Layer 11 of a small transformer language model trained on English Wikipedia (15 layers, counted from 0, width 128).
A neuron adds its activation times its output weights to the MLP's output. To switch it off is to set its activation to zero at one token and run the rest of the model.
A neuron's activation on a vector x is GELU(gate . x + bias) times (in . x + bias), where the dot is the dot product.

Input weights of the MLP neurons that the questions are about. A number n stands for n times 0.005.
n65 gate (bias -0.078): -18 -27 38 22 -10 -15 -4 -29 -16 0 -47 8 -12 -25 16 22 -26 -27 -24 13 4 15 -6 3 -16 4 -28 19 -12 18 39 -10 25 -20 -1 4 42 10 -29 51 -9 -15 15 -40 -17 32 17 0 -40 -22 25 11 29 -43 -2 -17 -13 -20 -17 -53 13 -12 26 -17 -35 -27 -6 29 2 42 -12 3 -2 34 -18 17 -4 33 4 13 -16 12 -6 31 -1 2 19 -17 8 -33 23 -32 13 44 13 44 -14 -30 -24 -13 -6 52 -7 -20 20 9 22 -18 -49 22 -26 4 11 1 20 44 -3 -12 -11 2 29 -26 3 27 -6 69 -31 -14
n85 gate (bias -0.126): 9 -41 -87 32 -20 -8 -31 -20 -14 -36 -21 -24 -29 16 -24 11 -38 -1 -10 -4 57 -11 -16 -17 27 25 -35 1 7 -39 60 7 -43 10 -43 8 25 -7 -3 5 -49 22 -15 -16 -12 12 16 31 -17 28 -5 30 -11 -5 0 -23 -44 21 8 3 69 15 1 -2 7 18 25 20 -22 -13 -19 31 13 1 17 -3 -39 -31 -3 -37 20 22 3 -4 -7 -15 13 17 -26 -18 20 -23 -62 13 2 24 8 24 -35 -2 31 -1 27 9 -24 9 33 19 -14 -27 11 -12 19 -11 10 7 -4 -37 -18 22 -11 -8 -31 3 4 32 -21 -18
n274 gate (bias -0.006): -15 -9 -33 22 -50 -37 5 35 0 -3 2 -6 22 18 -1 -14 3 -79 -38 12 -9 -55 20 -20 -12 19 -21 -5 -24 8 -10 -13 -18 1 -11 -16 -2 42 0 -37 -16 -14 61 -8 -15 21 -8 -9 -6 -2 44 5 -22 -14 -47 -2 -9 26 -8 -47 32 -28 -3 -5 -22 -18 58 41 18 -26 17 -10 10 8 -11 -6 23 46 -32 -43 42 9 -10 17 -12 -39 -24 38 23 5 -21 20 12 -6 -9 -23 34 -4 17 -7 -21 10 -4 26 8 -44 -24 4 -11 -5 25 -52 -5 49 3 -39 -18 28 -7 15 -13 8 62 44 13 -50 -17 -13
n411 gate (bias -0.090): 16 -2 17 -48 39 -17 17 26 -30 19 -2 -13 60 -28 16 7 -2 -5 -6 -26 -12 -8 12 38 2 4 32 31 -1 7 -36 -12 6 -2 25 -16 48 7 -26 31 9 -9 28 -8 -19 5 21 -7 -21 38 12 18 -82 2 1 6 -34 10 -13 -11 16 -21 7 54 -54 31 -6 2 0 13 -19 10 -16 38 -38 -52 32 -11 29 33 37 2 13 19 26 8 29 45 24 -36 -8 -2 -35 -14 17 -30 -36 20 34 14 41 26 -30 -57 3 12 2 -40 17 -9 -2 57 -64 26 18 -10 -39 -5 2 9 18 -4 42 30 44 14 -8 -32
n455 gate (bias -0.092): 35 41 2 5 -13 32 -21 17 -52 -1 -36 15 -21 8 23 -1 48 49 -15 28 -60 40 11 -2 57 -20 10 -3 -11 27 31 3 -6 8 10 22 18 2 36 -12 -24 17 21 36 -8 -17 9 -41 30 21 10 -22 13 -2 -41 0 -8 -22 42 41 52 -10 23 30 24 -3 57 -7 17 -53 -17 -9 49 28 15 17 10 10 34 6 6 14 27 26 -27 23 39 14 -53 22 -18 1 -32 -37 -29 3 34 -1 6 -5 58 -5 20 -17 3 -21 2 -2 -17 -17 -2 2 -22 -19 -27 22 0 30 -24 -8 -35 -6 9 47 56 8 -49 -9
n504 gate (bias -0.164): -5 -40 35 -21 11 24 -5 -1 20 -19 41 42 -19 -32 -12 14 69 -15 32 18 -7 27 6 37 -11 17 -7 -25 15 21 20 31 10 2 -20 18 -36 5 -28 6 1 31 -20 29 -33 -31 11 5 10 0 -3 -27 -2 3 28 9 41 15 -26 7 17 -44 -15 17 24 -16 40 12 -47 -13 13 -24 -44 10 -38 68 7 38 -47 -3 -39 -3 -17 17 11 -8 -13 -22 2 36 -6 23 19 4 -40 -19 -66 -9 -35 -5 17 -7 -2 -12 12 8 -10 6 -2 -16 -33 3 -24 13 -6 17 -18 -4 -17 13 35 3 18 -33 -19 67 -17 -35
n65 in (bias -0.213): -4 -18 6 -15 -31 36 -11 24 -19 -11 -35 -5 3 -59 -26 9 -7 8 12 -21 6 1 4 -10 41 1 25 -20 31 56 -1 -28 -21 24 21 -29 -5 4 24 -7 -12 31 0 16 41 17 -21 6 -26 -14 -5 2 15 -16 -40 1 -12 -7 48 7 -29 66 -28 -29 38 16 -2 14 -24 -48 -7 -32 -11 16 29 24 65 -36 33 -62 -3 36 18 10 -10 -11 -16 58 -13 4 -10 32 -17 15 -23 33 -6 2 -10 68 16 -7 40 30 -7 11 -38 34 2 -30 -2 24 26 -40 -42 -28 -30 4 -14 8 0 -37 6 78 23 -14 -25 -27
n85 in (bias -0.061): -1 -18 32 28 20 29 -20 -19 -28 -12 -37 -4 -3 -12 -3 -4 44 4 4 -13 13 -14 8 -13 -8 19 -16 3 -25 30 -18 39 -1 -6 -22 -50 13 16 -26 27 7 -7 -14 -25 33 -15 18 8 73 -16 -24 -6 -18 13 18 8 14 32 -10 -38 -46 16 1 -41 12 35 -14 -2 10 31 34 35 -15 2 18 17 -29 3 38 -10 41 -33 14 29 9 1 -16 45 -16 -59 23 -32 -4 29 -22 30 51 -5 13 -6 10 19 -13 -10 40 -29 15 -1 -21 9 -5 -38 -45 -6 12 -42 24 -2 -1 27 51 -7 -47 1 -10 -13 29 0
n274 in (bias -0.149): -9 7 13 -19 -8 7 7 -2 3 -40 24 34 54 80 32 38 49 13 6 9 -7 41 -47 4 -22 7 7 -41 -9 41 -59 1 48 -56 10 -25 -25 6 -57 3 38 17 -43 29 44 40 -6 -7 16 -14 -27 -53 -42 12 21 -15 -38 5 -15 49 25 9 -21 -18 22 -12 6 28 -2 -5 10 3 -22 -13 13 -8 -2 -13 -3 -9 -39 12 -6 36 36 5 29 -35 -27 46 23 -6 -20 -13 19 3 -38 -2 -11 23 33 -26 19 -23 37 31 -21 -6 9 -13 10 20 -20 42 -14 -35 -40 -18 -10 -11 23 -42 -14 -8 3 28 23 10
n411 in (bias -0.074): 12 9 -10 39 26 -8 -38 -39 -12 -16 -21 -27 -7 -24 17 28 25 -8 31 -39 4 -1 -23 9 29 -9 38 2 8 7 -40 24 -7 18 -17 11 13 3 13 8 17 89 -27 6 -8 -46 25 51 20 50 14 57 36 -4 8 39 19 15 5 -21 -10 -48 -12 -18 3 7 -22 19 20 -12 9 -17 -1 -5 25 -14 27 28 38 22 -47 -11 11 -39 9 -31 -40 19 41 -18 -8 24 30 -3 38 -12 31 -8 25 -15 1 -44 -12 -43 -13 -4 -5 -11 -4 15 17 -10 -58 -14 11 10 -16 4 0 9 -23 76 -16 -49 -32 -8 14 14
n455 in (bias 0.050): 2 -12 -10 -14 -8 49 -58 18 -19 -10 -23 19 -8 24 18 -6 -29 23 -32 -7 9 0 30 56 39 0 6 18 -47 -15 -15 21 14 13 40 25 -10 48 -13 0 27 -30 -18 48 -10 8 -56 -11 -29 7 10 22 46 -50 1 -10 14 -9 42 35 19 -3 20 -12 38 29 -30 14 -9 12 4 8 -31 -24 -3 8 1 1 -31 -4 -44 -40 -15 -16 19 9 -11 -35 -4 -29 -9 2 11 -19 -20 40 2 -6 35 -14 13 -16 -14 -18 33 17 -28 19 41 -18 -35 21 -13 -5 -28 -28 -16 -23 -41 10 -35 -25 -10 17 -42 5 -15 -10
n504 in (bias 0.016): 22 -25 48 25 -67 22 24 9 50 -16 32 -19 15 46 -14 -5 -7 -4 -25 1 -6 1 7 -38 12 -42 56 5 -31 -8 0 -10 -4 -11 18 -10 28 -12 20 35 -39 4 11 3 -7 32 46 1 8 11 -8 -21 -44 1 4 18 21 4 16 -8 44 -22 -22 12 53 -29 67 41 -72 2 -38 -67 6 -11 27 32 -37 18 -21 -12 61 -16 -12 -15 17 -5 -34 -4 -6 -9 19 13 16 -40 18 56 -56 8 46 -17 16 -56 -26 -53 -36 -37 -12 33 94 -18 7 46 -1 -36 27 53 -21 30 -8 -37 -21 14 20 18 -42 -30 -3 3

Output weights of the MLP neurons that the questions are about. A number n stands for n times 0.0045.
n65: 6 -44 38 40 4 14 -4 -48 21 -14 -71 5 -51 -30 -29 0 -16 -14 -11 -3 6 20 -13 1 -31 27 -20 43 -39 24 28 16 5 5 27 8 41 19 -65 38 -34 -22 9 -40 -20 57 -2 -37 -31 -9 2 5 24 -61 4 10 2 -22 -13 -81 -7 -9 14 -14 -23 -50 19 20 1 14 4 -6 -23 48 -35 8 -7 30 17 4 -23 30 53 5 -16 -41 16 -26 9 -18 11 -3 7 25 27 35 -30 -4 -18 25 27 29 -21 -40 3 -26 14 -26 -56 2 -22 12 24 -7 -22 -3 8 -30 0 1 7 -15 8 50 23 32 -14 5
n85: 36 46 -46 0 9 -19 0 -10 -28 -38 -11 22 11 -48 -35 -13 11 12 -5 -11 -22 46 -13 12 -15 -2 25 8 14 -22 44 -52 18 -58 16 30 8 -36 -14 -35 -16 -3 12 14 26 23 -13 4 -34 28 25 -8 9 16 9 8 9 -5 17 29 -7 -44 -8 9 39 -7 25 18 14 -50 4 -20 2 -10 17 2 -4 -21 18 0 -11 53 -14 -26 -29 -18 -22 1 32 -7 13 23 44 -7 -53 -10 51 -1 -20 -41 -13 -22 -30 7 -44 -12 -3 -19 27 -22 59 52 -5 -14 -39 -7 25 -5 -4 64 -8 -4 17 -32 32 -16 40 -47
n274: -30 11 -42 -9 16 -38 -32 -9 -33 11 -11 1 12 5 -22 32 -2 -3 1 9 -36 -28 -56 6 0 -24 -14 6 -13 9 -44 -1 9 -2 -6 3 -4 46 -16 6 11 22 38 -27 33 -6 -2 -17 -12 -29 55 17 10 -17 23 1 -10 49 -8 -52 7 -30 -8 -20 24 -39 64 3 40 31 -51 -23 32 34 40 -18 3 44 10 3 42 3 46 47 -45 -7 -29 -6 -73 -27 23 -6 -19 3 -29 -26 37 20 -2 -6 -20 -9 -31 2 17 -22 -15 -12 -52 17 3 12 47 15 -22 -21 3 -39 43 34 -19 21 5 6 63 -2 41 -58
n411: -47 -1 -28 -14 13 3 47 -26 -13 13 25 -42 -17 14 16 14 10 -54 15 2 -36 19 -11 50 59 2 9 -15 -4 7 -12 -33 -7 -38 -4 -27 32 33 -13 -16 -10 -19 17 0 41 -35 -2 -54 -37 -34 -38 -2 -14 -9 59 11 -51 34 -19 13 -37 40 47 54 12 13 -3 11 -18 14 -14 4 61 -30 -22 8 -23 55 15 -7 -5 15 -11 37 28 35 -7 5 -37 -8 35 -35 -2 -9 -4 -38 10 22 -1 -41 -44 27 6 27 40 -75 1 -13 10 -61 17 -32 43 -30 -57 -10 -33 18 -38 23 35 13 -15 -18 6 24 14 7
n455: 15 2 9 -2 23 -6 13 -24 -64 -38 -50 -11 2 44 2 -24 13 -15 -28 22 7 -1 -16 7 -15 11 7 39 -5 -5 -21 -23 -4 -44 -48 -34 -27 18 -12 -12 13 19 -29 22 -36 -12 3 45 41 6 -17 23 -44 -10 21 -9 -37 -2 30 -29 16 -35 -30 4 -11 -7 41 41 10 -21 -27 17 -27 5 2 33 11 17 32 -30 37 -20 -24 3 9 70 -29 -14 -43 14 1 -3 -20 9 -35 30 50 13 -46 -14 28 -14 -14 -33 4 7 34 -33 30 18 34 24 47 31 -15 11 -6 29 13 17 94 30 8 -54 -12 -15 0 -12
n504: -3 14 -18 37 -63 25 -28 19 -40 -26 31 -7 3 -4 48 10 10 -29 -4 -61 19 43 19 -16 24 60 22 31 -8 19 -29 7 27 -4 48 63 27 -15 -51 16 2 -19 -16 47 -19 21 -6 -11 19 14 -3 -30 -5 3 -1 16 -27 -22 4 -25 -23 -24 2 -50 42 36 23 29 -11 -35 -9 36 22 -24 5 -81 6 4 -14 -33 32 3 15 12 24 14 -39 43 -36 -13 33 -12 38 5 20 -49 9 18 -37 -33 -13 -58 -10 -43 -32 29 -6 -14 -39 48 -28 64 -14 -30 -56 -8 -4 -36 13 13 14 -31 52 -19 8 -58 -36 35

Each question names a token from some text and the token that comes next. It shows the vector x that enters the MLP there. A number n stands for n times 0.047.

Then comes g, the gradient of the next token's log-probability with respect to the MLP's output, scaled to length 1. A neuron's effect is roughly proportional to its activation times (output weights . g). A number n stands for n times 0.0042.

"ut", then "cast"
x: -17 18 -4 8 -22 -10 -7 6 -11 -8 -14 1 -1 -4 2 -20 -7 25 -1 -8 8 -11 12 -4 3 -1 2 -14 0 -18 -2 20 9 -22 4 -4 -13 28 -6 -27 5 -3 -7 -6 -9 -19 -7 -2 12 -3 -21 16 4 2 -10 4 16 -16 -2 3 4 3 -15 0 -18 0 11 -4 -29 -12 11 31 6 14 -12 -4 -18 12 10 -13 12 -12 -2 2 -8 18 11 13 -6 -6 9 8 -1 -12 -22 10 31 21 -7 3 12 -15 3 16 4 -39 -23 6 6 4 33 -25 30 -7 9 -11 9 1 -5 -30 2 6 5 -8 1 -9 11 64
g: 16 16 3 -19 23 -4 -11 -27 35 -44 5 -22 -17 6 3 -22 -8 -10 -27 7 28 14 20 2 -5 46 -2 32 19 17 -8 22 -2 -20 -60 -24 -6 -2 23 31 -1 22 31 26 0 -18 -4 -12 52 32 -6 25 -19 -6 9 -7 -25 -22 -1 2 -21 8 -37 -23 -7 -17 2 -7 -19 -32 -31 18 37 10 -26 0 18 -11 -5 1 14 7 29 -3 4 11 8 7 20 19 -12 21 37 47 -1 3 12 -17 40 -22 -9 -15 -57 -3 -16 9 -12 31 -44 0 4 -1 17 -13 -33 22 -2 46 17 0 -4 -3 4 5 -14 -12 1 8
Which neuron, switched off, lowers the next token's probability most? n274

" Way", then " to"
x: 1 3 2 6 -13 0 9 -13 -3 -5 -17 7 -14 28 -8 -20 -15 3 4 1 12 -19 3 -5 -4 0 11 9 12 -4 10 16 -11 -4 9 -7 -11 36 -11 -15 5 -14 2 -1 -1 -2 -2 -12 20 3 -2 8 -3 4 2 2 7 16 2 -2 -1 -16 0 11 8 4 9 -9 -22 9 -3 4 10 -25 6 -6 21 10 -15 -5 -11 5 -19 20 11 18 -4 -2 4 -19 -7 -1 10 -17 -12 -3 -8 0 17 -9 -6 -14 -1 4 -11 4 15 -12 20 19 -1 10 10 1 9 0 -3 12 10 23 0 1 20 9 -12 -24 0 86
g: 15 -9 -10 1 2 -19 27 -28 10 -21 2 -46 -12 12 -31 0 -10 -21 0 -50 -41 -14 46 55 29 19 45 -10 19 -27 -27 8 -23 -15 18 4 -26 -11 6 -9 11 4 7 -21 24 -16 12 -12 12 -1 -25 -1 18 -27 -3 22 -2 -29 2 72 -2 13 -27 -13 -17 27 17 -8 9 4 1 14 -10 2 2 14 -20 -9 -9 33 15 12 -6 -6 -10 0 16 -19 6 3 15 12 -9 -8 10 48 9 -7 -3 19 -29 -11 27 -11 26 13 5 7 23 -7 7 -11 31 -2 43 9 24 12 19 -3 -25 16 60 20 -32 -25 1 -4
Which neuron, switched off, lowers the next token's probability most? n274

".", then " Since"
x: 0 3 15 -1 -3 1 6 -8 11 5 7 5 0 4 1 7 -5 3 12 1 2 16 4 -1 -16 -3 9 8 -13 11 8 15 6 2 -5 4 3 -17 -3 7 -4 -16 3 -20 -2 -9 16 -19 9 -8 -11 -3 0 14 1 -18 6 22 -5 4 11 -2 -9 8 8 -1 10 11 -4 10 3 -2 -5 -11 -6 6 6 -2 8 -13 -5 1 3 -1 -16 51 -24 0 -17 8 20 4 13 -10 -2 -2 1 9 -2 -10 -2 -18 0 0 -20 -12 -4 -10 -6 -7 7 4 -8 -6 -11 -4 -3 3 5 -22 5 12 9 -5 8 -3 -9 -1
g: 26 -58 16 -8 36 -21 -20 -10 -18 -3 -27 6 -20 28 10 -8 14 -3 -18 -21 18 1 11 -2 -3 9 8 12 3 12 2 18 -38 -26 9 23 -23 37 -20 -3 3 -12 -41 12 -14 -42 28 5 1 17 35 6 4 -83 -12 -18 -16 5 -33 -26 27 25 9 27 -13 -7 34 -3 13 15 -5 17 4 -13 3 -8 8 -2 23 -2 -5 -10 7 -43 -18 2 -4 16 -6 -3 35 -4 13 56 1 6 15 -3 26 29 25 1 -11 -22 20 9 20 3 -13 -30 0 -18 9 12 8 6 -26 43 -17 -2 18 -33 0 -12 2 47 17 -8
Which neuron, switched off, raises the next token's probability most? n504

"lot", then "ov"
x: -4 10 23 25 -11 2 -23 16 2 7 16 -10 15 -15 -5 6 -15 -2 11 4 -3 -6 0 19 -15 -20 6 26 1 -10 -3 -7 4 2 10 10 -9 -12 -13 -22 13 -11 11 5 6 -3 17 -15 -10 -20 -12 -4 0 -14 -8 -3 -11 15 -13 -7 6 -2 1 -16 -9 2 -23 -12 20 -15 9 -11 5 -12 20 12 -16 -1 -4 -16 -9 -3 -7 0 5 12 -16 4 4 4 -7 -9 -3 -2 2 -11 5 18 3 -7 -1 -5 7 8 -1 -28 2 10 -2 -13 -1 0 7 -7 9 -3 25 9 -2 -3 -10 -3 -37 1 -13 -7 -4 88
g: -9 -15 24 50 -30 -18 -2 -5 37 -18 12 3 0 -6 2 16 -4 15 -24 37 -27 -28 13 1 -7 -14 -17 21 -16 -21 7 16 11 -4 -19 19 11 -26 -17 -30 -35 1 -11 -25 -5 38 10 10 18 -12 28 -48 61 2 1 -1 -2 18 1 29 13 -11 11 -20 -15 -28 19 39 16 9 -12 -31 -17 -16 9 11 -7 -13 14 8 33 -2 15 -9 -30 -14 23 7 22 -40 1 0 -13 -31 -6 20 6 10 6 18 1 -8 13 4 26 -47 5 29 -3 -20 -18 15 -50 -32 -30 -13 -5 -61 12 -14 7 21 1 14 -10 24 -8 -19
Which neuron, switched off, lowers the next token's probability most? n65

" with", then " the"
x: 15 6 26 -7 4 -4 3 -22 -6 3 -5 -6 6 2 3 4 13 15 15 -6 -3 -2 -2 -5 5 -24 25 -7 10 10 -10 8 5 13 -4 -15 8 -12 -2 27 23 2 2 -4 5 32 -8 2 7 1 2 -19 -5 3 0 -3 -18 -5 6 -5 -2 -6 9 26 10 9 2 -6 -2 6 -10 -6 -2 -1 -1 10 -6 -11 0 12 -3 -5 -2 2 16 49 5 2 -8 -9 -5 11 0 -11 -9 -5 2 14 0 9 -10 -6 4 4 2 -3 -16 2 10 -9 9 6 -3 1 -16 -15 -6 -30 -13 -8 13 -1 9 5 11 -12 -12 21
g: 19 -18 -26 -4 -20 -16 -15 3 -27 5 -22 -20 16 -11 -67 -1 -13 27 -18 -5 -10 15 13 3 16 14 14 -8 28 -18 -20 15 -1 45 2 34 -27 -3 -27 -6 52 12 -3 0 21 26 -10 -7 15 -19 -24 4 -1 -9 1 -44 -12 0 14 0 14 21 -39 4 -20 20 11 -23 -7 14 -14 18 -27 33 7 -4 0 3 -2 -2 1 -6 7 -13 -10 -7 -22 26 7 -52 17 -4 18 -3 1 48 27 40 -8 -23 16 -18 -17 15 39 7 -52 17 19 -21 -31 -6 -22 4 -1 -25 -10 -25 0 -48 -11 26 24 -11 -33 2 24 9
Which neuron, switched off, lowers the next token's probability most? n411

"em", then "y"
x: 0 -40 -32 33 -7 -24 16 -3 -3 3 -20 -1 9 22 -33 2 -20 26 23 -9 1 5 2 -9 -2 -17 17 3 -11 -9 20 19 15 3 -7 14 -17 13 9 8 -40 12 -32 -12 4 2 -16 3 -24 0 4 -21 -21 -7 4 -19 -17 10 7 10 -10 14 3 -4 -2 20 -4 12 28 -10 7 14 -29 -16 -7 -23 12 4 -6 4 -7 -9 3 -4 -21 -9 4 14 -5 -2 -19 -9 -12 -8 6 -23 -3 5 -3 -15 -7 -33 19 -6 -7 -24 -19 2 -1 -7 -21 3 13 18 19 23 -8 2 3 -7 -11 -46 -2 -19 -5 11 4 49
g: -9 -23 6 5 71 7 -14 14 22 19 9 -31 -7 0 1 -9 12 -4 -3 16 17 -9 38 8 -9 -42 21 -32 7 -16 3 0 6 19 -4 -15 -7 9 -7 28 -6 -7 11 -1 8 -21 -8 15 46 5 -20 -7 2 -26 19 -25 43 55 -33 25 -5 -29 -37 -27 2 -4 -49 22 -1 28 -4 28 -24 -38 9 22 -2 6 -37 6 12 -8 4 19 -24 10 -2 -35 11 -12 0 -33 -10 32 11 -17 -28 -2 0 -13 -43 5 -23 -15 26 0 11 23 -4 32 -21 -2 11 -16 8 -8 -18 -2 10 44 13 -36 -7 22 12 8 12 20
Which neuron, switched off, lowers the next token's probability most? n85

"ag", then "anda"
x: 14 -40 -44 18 -16 -23 -31 27 6 -6 -21 -8 -2 -27 -7 12 -18 20 25 12 11 10 -20 11 14 -8 -17 5 -14 21 -26 21 -5 -1 10 -31 -18 -13 -2 23 -26 12 -5 -10 -17 -1 -13 12 -7 5 -8 -5 -1 -33 -3 -22 4 2 -16 -6 14 26 10 -19 -9 -15 0 7 26 -12 23 13 7 24 6 7 -23 1 -22 10 15 -7 26 -4 -1 3 -12 27 -4 7 2 -37 -6 -14 0 0 -6 15 16 -28 -8 1 12 5 -14 -13 -19 -33 -8 -14 1 -8 -8 -29 5 5 7 5 1 -22 13 -18 -9 2 29 0 18 21
g: -14 25 3 2 27 -2 33 0 -25 -13 -4 -29 -17 2 6 -19 -22 21 22 82 20 7 20 -7 -18 8 8 -27 33 -1 3 31 7 52 -1 23 38 -17 14 20 -45 40 -8 4 10 9 -13 -23 29 -19 13 0 4 -6 -8 -19 2 7 -5 -29 2 2 0 8 -3 6 1 33 23 24 34 2 9 16 19 15 23 -22 -20 -12 -11 58 29 12 20 2 9 3 -1 32 11 34 -28 23 12 -17 0 6 -28 -9 4 -8 6 14 24 -14 51 -11 -13 8 -2 25 -7 14 39 -24 -2 -39 -17 12 11 -26 20 13 0 5 -15 -5
Which neuron, switched off, raises the next token's probability most? n85

" comp", then "le"
x: -20 7 3 -8 6 -4 2 14 14 1 22 9 1 -40 -4 -24 -29 18 3 13 -11 0 12 9 -2 -27 34 -1 -18 -3 -4 18 16 -9 -18 -41 1 8 -7 11 20 -49 -8 15 2 8 11 -20 -14 9 14 8 -8 3 13 19 3 -6 25 -13 15 -9 -16 18 -20 -44 31 0 -20 -18 4 41 -17 -9 -3 -15 -6 5 1 14 19 -12 3 12 -17 17 4 20 26 8 -6 -8 -18 -1 -6 6 8 40 2 -18 -9 6 -3 0 -10 -14 1 6 16 -6 8 -16 16 5 17 -18 -15 19 -5 -5 1 9 -7 0 1 22 16 28
g: 11 1 59 -32 -21 33 -18 -16 -11 -30 -18 -14 36 3 -21 -6 31 2 -1 18 -11 19 -13 3 3 -8 14 4 15 1 -47 15 14 20 -17 -14 -8 -34 10 37 8 2 -8 19 23 -6 -31 1 24 0 7 -49 -25 30 -8 -21 22 13 4 -4 1 -1 -26 -26 -6 18 28 11 -8 16 -23 -2 26 -9 15 32 -17 -18 1 -28 -47 8 -3 3 -7 12 -3 20 21 52 -4 5 -5 -38 -53 34 -14 13 -14 22 3 6 -22 -37 7 0 -20 -24 -4 4 -2 -47 -8 5 12 22 13 25 28 -25 -35 13 -20 13 -12 3 24 10
Which neuron, switched off, lowers the next token's probability most? n411

"arch", then "ing"
x: -16 4 -7 12 -24 2 -10 -1 -10 -4 -3 -8 1 -1 2 -34 -13 13 1 -5 15 0 11 7 19 -6 2 -1 3 -3 10 12 -18 6 6 -2 -10 25 15 -40 9 -13 -1 -3 8 -13 1 1 -9 -15 -19 8 -13 -4 -24 5 13 -8 -1 -9 -5 -5 -1 -13 -11 18 -2 -8 3 7 8 13 1 -8 -10 -27 -19 15 -4 -20 -41 -5 -11 -3 27 9 5 -16 -2 -10 -16 -5 7 -25 28 10 1 -3 3 -18 -8 -29 10 15 -1 3 -12 -9 3 9 14 -7 -3 -12 4 24 -7 -16 -1 2 -4 7 -6 0 -4 -8 -9 78
g: 5 3 1 13 11 17 -12 -21 15 26 15 -25 -19 -41 -18 8 16 3 17 40 28 -34 21 -23 24 -3 5 -1 3 -8 -17 -3 26 -12 -15 -3 -25 -8 31 -42 -4 10 31 51 -6 59 8 2 -38 7 9 0 24 12 14 -7 12 -31 -13 37 -13 45 18 11 -16 -41 -9 -5 -6 -28 15 -1 -4 -33 6 -1 13 0 13 12 5 -5 9 -11 -10 -21 -8 1 8 -9 22 0 36 9 -15 35 5 5 -29 -2 26 -4 9 -20 15 20 -41 -38 -39 37 -31 -6 -19 -37 -12 10 -22 -10 25 1 3 23 -23 -8 43 -18 -21 -7
Which neuron, switched off, lowers the next token's probability most? n455

" Sol", then "mar"
x: 3 8 -2 -1 8 -8 3 12 -15 5 0 5 -7 -2 -20 9 -22 23 -1 -2 -12 4 2 -35 -18 -23 1 21 0 7 12 17 9 2 -5 -8 -1 5 7 3 12 -18 -9 6 -5 -27 25 0 0 -18 -18 -41 -3 -14 8 19 3 6 9 -14 -25 -13 -2 1 -5 -20 -21 -16 12 -24 14 15 -10 -7 -25 2 15 -24 6 -9 14 0 1 -10 -24 17 -7 8 5 3 0 13 7 -17 -20 -5 4 11 -3 14 0 -8 24 -5 -6 -10 5 19 -21 16 12 0 12 -10 11 -7 3 14 0 -23 8 8 3 5 19 11 -8 77
g: 5 59 12 23 3 23 -4 -21 16 -1 13 -19 -2 2 7 -11 57 -21 -9 4 -1 8 -16 1 -37 -9 9 -17 -10 -23 7 -10 35 -23 8 19 0 -7 2 13 -24 9 -29 -16 -5 21 -9 17 13 39 10 3 -3 18 9 -8 34 -16 19 18 1 -30 -1 -43 -9 -11 22 15 -48 6 37 20 0 27 5 3 0 -15 -26 13 42 8 -3 17 17 -6 35 4 16 -11 19 32 37 5 -5 8 -24 6 -6 26 0 37 -8 -4 -8 -3 -20 37 7 19 -23 11 -60 -59 -22 -19 -26 -27 6 21 7 -2 -24 -37 -8 -15 -8 17
Which neuron, switched off, lowers the next token's probability most? n455

"The", then " Great"
x: -8 3 10 1 -12 3 -10 7 -5 2 -3 -1 3 8 13 -6 11 -6 4 -4 7 -3 1 -13 -7 -24 -18 0 6 -15 -8 0 0 8 2 -15 10 7 11 -18 -18 1 7 -3 12 2 -15 -12 7 2 0 -7 -2 20 -16 -14 2 4 -1 0 3 -9 -18 -11 9 -8 14 18 14 -6 -2 -1 5 -16 10 -18 15 -2 -8 1 -11 -5 10 7 -4 36 2 8 -25 0 9 18 14 -8 -23 1 -7 19 8 8 -3 -13 12 16 7 7 -16 19 4 6 18 -5 3 -13 4 -9 -11 3 -6 18 -2 5 -20 2 32 -22 -1 63
g: -17 5 20 21 -24 4 33 -16 10 30 -3 29 7 4 -18 15 -40 -32 21 -8 -31 -8 11 -15 4 14 -16 -35 10 -2 0 -21 28 -5 -7 -35 13 34 -33 -7 -7 7 20 11 -12 -27 11 -31 13 -7 52 42 33 -28 15 -13 6 7 15 3 -16 23 -19 -29 -28 -12 15 6 23 2 -28 -3 23 -6 4 -30 0 -37 19 9 26 22 -6 7 1 -14 4 13 -13 -24 14 -19 19 -4 14 40 28 6 -21 20 19 -2 -37 37 10 27 -13 10 24 -20 -2 23 -3 19 72 17 -15 -9 16 11 15 27 0 -32 5 -21 26 -16
Which neuron, switched off, lowers the next token's probability most? n274

" ", then "1"
x: 4 6 -8 4 -9 -7 9 -13 -13 -3 10 3 3 -18 5 2 5 13 -4 2 10 3 9 12 2 0 11 19 10 7 -6 -5 -8 6 -5 -7 -7 4 -6 0 -22 4 -39 4 -5 1 -7 -1 8 -5 1 8 16 13 60 12 -10 4 -1 -2 1 -6 5 13 -22 11 8 8 -12 3 4 21 -2 -2 13 19 15 -14 5 -13 -58 5 11 20 3 24 0 12 4 -3 1 -9 8 0 -4 -17 13 28 10 -3 25 8 0 17 3 -10 9 -1 11 6 0 -10 8 7 5 0 -7 -29 -7 2 8 -7 -42 -15 4 9 1 -19
g: 15 -46 -22 -23 -20 -28 -34 28 -17 14 -3 -4 2 14 -10 4 -50 25 56 -10 -37 -16 -29 -3 14 8 1 -8 22 -20 -23 -11 7 -17 20 -30 26 -29 52 14 24 4 1 15 -15 -9 6 0 -28 17 12 24 -19 -2 19 -2 -18 -32 25 -32 -19 20 -43 -1 2 15 -18 15 -10 4 -3 6 -27 10 3 11 -3 -12 13 -40 15 -9 -6 -26 -2 11 -2 32 -4 8 -3 -24 4 -53 4 -26 4 3 13 -29 26 -5 3 -62 -6 -10 3 11 37 23 4 7 -9 -1 26 27 18 -32 29 -21 13 -27 4 -8 2 0 -12 5
Which neuron, switched off, raises the next token's probability most? n504